Layer 5 of a small transformer language model trained on English Wikipedia (15 layers, counted from 0, width 64).
A neuron's activation on a vector x is SiLU(gate . x) times (in . x), where the dot is the dot product.

Input weights of the MLP neurons that the questions are about. A number n stands for (n - 500) times 0.00095.
n1 gate: 581 404 546 524 357 678 375 487 691 451 239 566 678 602 545 638 493 372 590 408 494 653 224 572 707 593 467 436 518 382 537 504 632 617 472 455 409 332 410 446 500 476 455 453 511 435 346 697 564 453 506 570 464 94 598 418 510 481 528 259 422 619 632 591
n21 gate: 317 543 582 395 407 550 676 594 483 707 591 222 811 542 583 626 366 597 706 441 484 198 555 765 548 476 596 482 595 529 644 359 812 565 249 402 705 455 465 501 253 388 836 427 511 549 505 517 398 602 488 506 602 613 392 466 378 567 650 472 464 693 674 430
n25 gate: 571 602 449 571 390 769 565 509 551 188 570 322 521 620 665 303 622 516 656 644 479 401 278 521 551 363 523 592 541 388 493 335 566 722 659 490 498 524 600 403 488 412 395 346 380 537 612 562 516 390 393 975 420 609 551 774 585 417 436 289 229 384 556 439
n28 gate: 530 424 738 652 376 543 594 475 697 513 472 629 510 406 254 485 443 574 397 534 326 504 305 508 687 597 742 540 424 475 582 216 622 427 515 762 762 586 418 310 493 520 439 457 593 530 433 311 402 415 735 520 474 671 517 368 588 770 536 505 606 630 449 438
n30 gate: 595 536 611 301 555 405 310 491 368 593 412 542 568 648 566 467 537 615 522 472 328 368 485 566 496 395 596 499 208 552 513 454 408 691 401 498 452 858 557 686 606 512 585 526 282 422 430 329 461 599 525 472 622 309 548 423 829 436 723 479 366 489 526 627
n34 gate: 515 376 370 635 329 466 699 329 655 399 489 432 423 527 423 636 587 582 538 475 330 681 322 622 545 420 646 537 674 502 578 524 326 601 458 354 404 631 572 486 445 456 516 312 328 502 538 727 404 406 419 488 541 498 628 675 511 340 225 528 409 607 229 455
n43 gate: 641 469 634 281 591 502 840 436 540 614 567 569 551 393 424 469 345 623 713 278 661 506 557 332 575 436 593 471 506 413 593 472 660 368 600 730 539 450 354 603 496 578 510 505 328 292 424 483 554 563 411 333 171 521 414 491 552 632 497 505 513 550 465 408
n82 gate: 549 464 334 480 854 345 629 328 508 430 390 529 376 577 766 665 311 549 378 533 269 622 488 289 337 402 577 503 678 793 676 632 378 502 598 619 444 634 664 296 672 424 550 427 814 447 698 586 642 586 446 740 549 415 336 512 298 494 528 388 681 511 684 182
n83 gate: 583 533 388 724 493 535 249 538 567 601 343 510 420 198 233 589 466 396 456 622 371 568 418 420 366 329 800 470 730 565 468 540 646 263 674 329 640 354 465 493 414 444 604 658 670 311 225 532 356 717 730 499 450 568 339 653 414 630 545 567 775 546 423 276
n96 gate: 638 507 572 587 442 431 278 164 493 496 595 564 324 313 625 587 565 502 401 394 591 189 247 325 333 364 570 606 425 496 449 329 566 325 545 356 607 281 463 601 382 333 309 616 515 750 526 466 383 405 336 593 500 250 412 673 178 840 442 560 574 682 488 513
n115 gate: 502 411 566 425 604 440 566 460 592 562 425 786 765 399 333 544 612 629 600 335 510 404 557 492 561 327 505 565 432 344 637 495 585 584 650 523 520 505 526 376 451 493 602 589 262 385 511 396 522 393 739 476 582 662 369 405 425 468 372 583 623 569 374 609
n1 in: 457 415 584 480 577 315 443 472 372 443 488 642 470 506 562 638 424 313 659 652 692 497 774 561 685 662 400 625 533 559 609 514 749 426 312 281 483 502 670 483 609 583 492 492 330 427 491 612 569 487 568 629 340 582 363 746 581 662 387 438 361 663 693 701
n21 in: 462 535 502 418 440 576 464 563 204 554 498 653 709 706 687 414 273 533 340 370 416 287 669 622 365 420 566 486 691 496 592 696 458 497 510 478 441 627 700 311 378 545 637 288 690 374 713 399 334 752 500 547 567 515 485 430 484 649 526 422 340 347 487 602
n25 in: 585 508 515 563 449 526 561 547 544 429 649 580 577 630 322 368 541 779 571 376 357 406 570 655 645 521 378 407 557 450 450 726 759 343 391 593 483 625 479 424 704 255 719 361 296 408 340 575 718 744 601 337 487 709 572 465 386 378 600 316 672 406 620 387
n28 in: 315 379 551 226 464 368 653 692 590 415 660 443 529 514 127 391 518 490 631 582 658 532 427 439 605 488 701 441 614 605 472 528 491 486 546 357 494 392 302 725 466 524 439 497 582 389 554 382 728 554 584 611 464 695 738 358 614 305 496 815 650 584 334 293
n30 in: 612 540 412 450 410 468 349 494 380 666 436 396 634 759 517 587 601 510 524 398 534 433 416 568 279 413 523 637 549 517 456 709 441 596 533 634 453 841 709 806 652 637 410 600 493 340 616 620 422 642 408 542 455 478 470 264 571 567 581 576 342 226 739 324
n34 in: 416 400 677 498 665 252 579 625 372 659 691 578 580 381 502 861 573 588 446 595 474 660 447 597 194 320 504 430 500 561 455 689 415 337 351 271 507 596 321 483 436 648 270 613 449 717 716 535 196 364 291 850 459 476 441 641 289 447 267 570 361 777 736 545
n43 in: 605 547 427 507 624 604 468 558 565 411 431 399 459 506 489 329 508 621 256 626 691 535 356 569 302 602 529 433 553 368 455 333 271 489 339 355 409 251 617 519 481 527 706 451 431 590 394 496 563 503 381 504 500 445 732 405 453 316 643 459 321 417 454 359
n82 in: 479 524 609 586 325 270 413 539 438 321 389 768 354 467 578 833 446 490 332 832 651 350 643 386 212 79 132 420 614 544 493 441 426 226 264 703 554 394 434 767 737 497 426 339 598 437 545 419 702 492 495 613 727 249 406 655 634 540 466 648 702 626 319 553
n83 in: 571 437 618 471 550 495 431 599 645 372 282 351 345 448 350 540 203 370 392 333 327 638 325 601 458 411 746 452 638 478 381 571 547 215 661 559 561 363 252 571 504 496 474 730 698 201 224 431 498 703 800 527 514 478 547 615 322 601 543 555 743 384 394 536
n96 in: 394 322 333 632 732 417 488 323 469 506 673 588 349 453 570 604 478 522 426 628 544 368 247 408 418 437 426 414 601 434 365 493 344 552 400 636 628 581 327 338 548 470 356 503 596 570 200 441 346 525 542 687 442 485 521 702 454 623 482 539 792 403 444 673
n115 in: 451 151 430 535 539 558 448 506 566 591 467 564 562 584 409 601 622 420 625 382 483 325 521 385 544 432 447 439 307 654 641 498 206 383 503 267 568 441 720 190 316 362 297 374 297 454 472 540 306 313 486 575 493 670 584 598 521 566 667 622 450 499 225 504

Each question shows a token from some text and the vector x that enters the MLP there. A number n stands for (n - 500) times 0.0045.

" used": 377 284 609 453 447 624 334 503 367 572 511 613 531 237 284 467 501 469 514 464 476 575 626 305 511 707 556 379 379 307 440 565 455 574 503 617 549 624 422 509 308 459 540 408 452 464 519 582 493 433 612 494 462 641 595 229 367 480 550 525 619 505 370 355
Which two neurons fire most, strongest first? n28, n115

"ing": 378 471 547 404 503 528 470 376 392 578 466 472 458 377 272 379 522 424 464 449 562 437 515 534 452 441 279 313 401 57 272 480 493 356 606 594 525 452 479 526 509 464 610 499 590 567 486 479 618 358 474 454 272 492 507 315 533 506 530 550 612 547 584 518
Which neuron fires most, and how strongly? n43, at about 0.14

"ig": 457 567 537 393 421 704 511 472 478 482 751 621 643 427 345 448 503 478 433 546 673 568 422 553 494 394 300 270 541 282 290 668 482 389 587 620 451 536 552 367 439 465 350 565 592 517 534 432 350 358 483 402 287 609 598 482 500 536 452 433 663 491 379 546
Which neuron fires most, and how strongly? n30, at about 0.11

" two": 361 465 636 641 598 262 451 472 553 546 671 358 563 396 440 469 598 435 473 578 515 327 559 663 429 675 545 505 256 281 358 549 537 525 452 430 614 380 485 507 503 487 510 618 463 629 603 369 356 431 692 582 451 465 559 213 515 381 518 531 449 362 462 374
Which two neurons fire most, strongest first? n82, n28

" of": 524 455 489 583 501 444 341 504 508 421 469 465 466 481 380 518 533 444 365 574 675 480 564 360 542 567 382 427 387 103 238 534 464 467 679 377 344 558 414 450 538 615 490 372 563 648 508 558 552 594 560 779 410 489 383 416 551 619 466 431 508 491 525 458
Which of these neurons fires most? n96

" District": 390 422 450 510 424 393 484 426 662 704 541 596 728 666 464 480 619 603 519 563 671 401 571 428 509 567 459 541 423 203 529 553 535 496 564 611 604 487 537 436 348 471 540 691 534 337 673 222 591 630 531 517 558 721 474 592 433 549 472 535 652 434 698 530
Which neuron fires most, and how strongly? n21, at about 0.21

"ary": 470 554 545 309 617 507 512 384 415 522 501 560 528 375 460 461 522 608 598 516 650 495 555 564 413 384 402 296 316 54 414 562 341 389 570 738 420 468 576 440 527 478 464 564 500 488 420 285 550 457 486 526 309 538 450 447 449 519 504 560 642 370 563 444
Which neuron fires most, and how strongly? n43, at about 0.23

"itiz": 578 551 491 329 363 537 547 497 480 465 494 605 476 661 291 457 656 415 521 481 481 437 582 436 292 528 447 431 414 375 332 708 511 352 536 415 499 464 590 560 301 421 572 538 724 331 554 591 178 452 484 590 455 646 637 477 644 563 455 590 676 707 397 597
Which two neurons fire most, strongest first? n83, n115

"or": 409 606 518 651 572 500 467 487 386 589 659 638 499 368 435 345 395 575 552 518 585 558 561 502 411 406 448 399 364 94 309 450 617 375 660 630 530 349 536 374 491 394 488 473 600 538 507 404 436 405 468 517 331 690 635 455 405 598 510 618 594 484 515 559
Which three neurons fire most, strongest first? n96, n30, n1

" off": 642 309 583 453 278 440 470 529 543 670 423 495 588 545 493 432 578 432 422 474 566 461 472 568 649 545 343 494 451 167 227 774 632 426 500 389 458 363 433 595 530 448 538 381 474 338 646 522 344 511 433 531 562 540 575 304 659 567 486 448 594 504 613 590
Which two neurons fire most, strongest first? n1, n96

" them,": 536 365 578 481 515 325 352 573 559 617 425 431 449 564 446 303 455 428 526 636 490 373 511 297 568 538 416 341 323 324 423 347 618 738 556 421 500 513 438 550 515 552 283 501 619 413 338 404 438 486 581 532 603 678 671 485 503 716 556 604 466 572 533 352
Which neuron fires most, and how strongly? n28, at about 0.56

"48": 442 608 471 568 591 544 347 513 561 615 687 648 557 649 485 507 548 566 497 503 438 497 543 485 753 413 500 507 303 316 321 565 226 269 449 661 567 434 408 485 517 453 509 695 608 536 453 459 611 532 515 504 239 749 426 361 488 457 496 572 657 466 542 405
Which two neurons fire most, strongest first? n28, n1

" |": 496 553 468 535 707 360 592 567 487 596 366 465 547 508 573 487 446 452 628 636 440 390 693 568 532 571 282 600 280 212 386 642 405 415 551 640 538 645 466 521 388 662 517 539 417 436 489 561 413 458 498 424 375 509 460 626 314 500 508 585 800 465 442 405
Which of these neurons fires most? n28

" Work": 453 407 576 420 442 514 396 452 575 560 623 648 433 536 464 368 563 467 413 460 644 386 629 554 464 318 401 428 170 312 365 475 568 287 387 521 523 516 599 571 556 433 593 571 609 332 630 375 601 594 789 462 378 569 497 445 331 556 456 551 491 491 339 479
Which of these neurons fires most? n34

" Sa": 668 458 476 571 581 383 522 618 486 420 725 569 525 304 374 367 515 510 361 475 508 567 535 317 368 546 402 450 323 322 433 689 681 263 611 439 629 393 570 576 477 588 537 575 649 383 613 437 771 519 508 459 425 440 548 440 414 629 577 586 450 533 540 552
Which of these neurons fires most? n83

"\n": 273 446 620 754 455 320 469 564 503 624 493 603 491 557 442 723 315 427 612 600 468 423 428 472 550 470 695 416 271 427 325 650 385 369 498 516 622 548 511 500 543 481 560 418 573 485 433 436 568 384 491 472 457 317 563 550 362 434 233 513 535 342 549 460
Which of these neurons fires most? n83

"50": 488 474 615 562 686 588 301 555 556 612 616 621 613 684 543 517 551 540 570 513 511 455 530 446 677 419 506 461 399 237 307 604 255 306 387 614 456 447 474 545 524 451 434 649 634 512 442 400 543 566 636 472 199 745 424 383 537 470 481 485 605 531 488 368
Which of these neurons fires most? n28

" new": 373 247 621 551 473 546 517 465 586 583 504 576 457 400 488 484 566 378 553 511 512 411 374 463 450 622 455 406 297 66 420 602 528 613 441 435 437 440 552 565 388 534 515 542 618 651 676 522 585 457 634 512 683 665 516 318 453 422 458 451 515 335 409 349
Which of these neurons fires most? n82

"rist": 550 544 483 400 333 585 566 469 516 493 502 611 368 544 332 673 423 463 617 467 545 428 703 493 407 445 313 269 426 297 189 523 550 451 549 576 486 510 627 391 490 408 296 488 547 443 453 425 383 446 520 542 324 546 640 431 310 496 398 609 730 596 488 474
Which of these neurons fires most? n96

" also": 421 490 482 380 468 470 443 545 586 578 542 567 442 296 406 335 636 531 444 581 355 432 652 479 568 556 591 334 326 384 364 367 573 571 537 573 502 484 492 430 595 431 570 503 324 560 571 401 500 424 529 402 435 495 783 205 344 708 466 532 630 489 620 267
Which two neurons fire most, strongest first? n28, n82

"ate": 488 462 478 395 521 481 520 475 404 612 442 521 569 422 343 500 529 582 506 477 612 524 476 462 491 455 399 311 287 109 292 594 440 375 676 739 616 325 558 432 476 471 495 441 413 492 557 407 381 421 402 520 402 399 542 301 575 514 513 653 628 520 632 434
Which of these neurons fires most? n43

" Steven": 548 338 409 616 505 517 333 520 433 552 544 683 436 665 378 497 295 504 561 497 700 518 562 430 385 459 485 401 363 353 307 489 627 426 525 625 493 401 614 557 442 538 505 579 639 239 571 562 507 576 525 686 470 534 675 412 295 521 472 560 404 314 350 681
Which of these neurons fires most? n83

" 0.3": 297 535 524 582 465 403 442 478 546 541 850 520 668 730 423 490 494 509 370 571 494 418 490 580 634 435 468 482 490 249 516 664 409 545 496 656 528 582 444 590 438 428 303 699 533 596 524 370 546 435 554 655 474 587 508 511 345 425 544 514 713 398 412 489
Which two neurons fire most, strongest first? n1, n28

" Party": 284 546 308 423 513 332 561 420 518 565 486 583 655 639 542 559 655 564 548 508 637 384 559 424 481 377 472 486 367 254 350 498 411 387 491 579 568 571 591 581 448 455 509 511 556 504 519 303 541 593 827 383 444 505 535 477 436 555 577 652 566 268 688 601
Which three neurons fire most, strongest first? n30, n34, n1

" named": 639 515 487 346 533 433 387 585 407 561 455 486 782 533 388 388 598 450 407 426 644 503 532 420 393 749 626 487 419 312 333 504 555 404 612 452 621 515 514 614 316 537 477 409 494 485 564 406 494 342 317 566 466 599 692 303 605 659 499 524 530 379 450 399
Which three neurons fire most, strongest first? n82, n43, n28

"E": 507 383 559 351 644 491 474 578 590 533 648 395 526 505 488 325 686 530 659 644 652 438 349 489 422 467 501 266 420 520 270 599 526 432 549 383 665 359 646 581 536 492 374 523 554 468 421 483 304 628 513 504 261 619 525 453 673 585 557 521 714 412 567 359
Which three neurons fire most, strongest first? n83, n82, n43

".": 218 491 488 437 566 679 470 527 431 774 446 478 420 447 273 336 552 511 630 636 483 291 456 574 560 489 420 444 397 280 522 530 572 432 632 462 702 542 516 542 554 582 530 611 616 626 357 444 380 478 349 558 346 576 546 554 531 703 473 361 597 293 469 518
Which three neurons fire most, strongest first? n82, n96, n34

" Lee": 641 412 436 617 579 342 447 457 473 711 690 617 464 631 274 528 434 538 545 447 548 515 561 461 460 460 431 362 345 278 440 457 450 420 498 521 590 541 539 616 453 550 588 816 631 252 600 469 472 568 515 450 532 419 671 329 508 672 506 526 557 279 500 593
Which of these neurons fires most? n30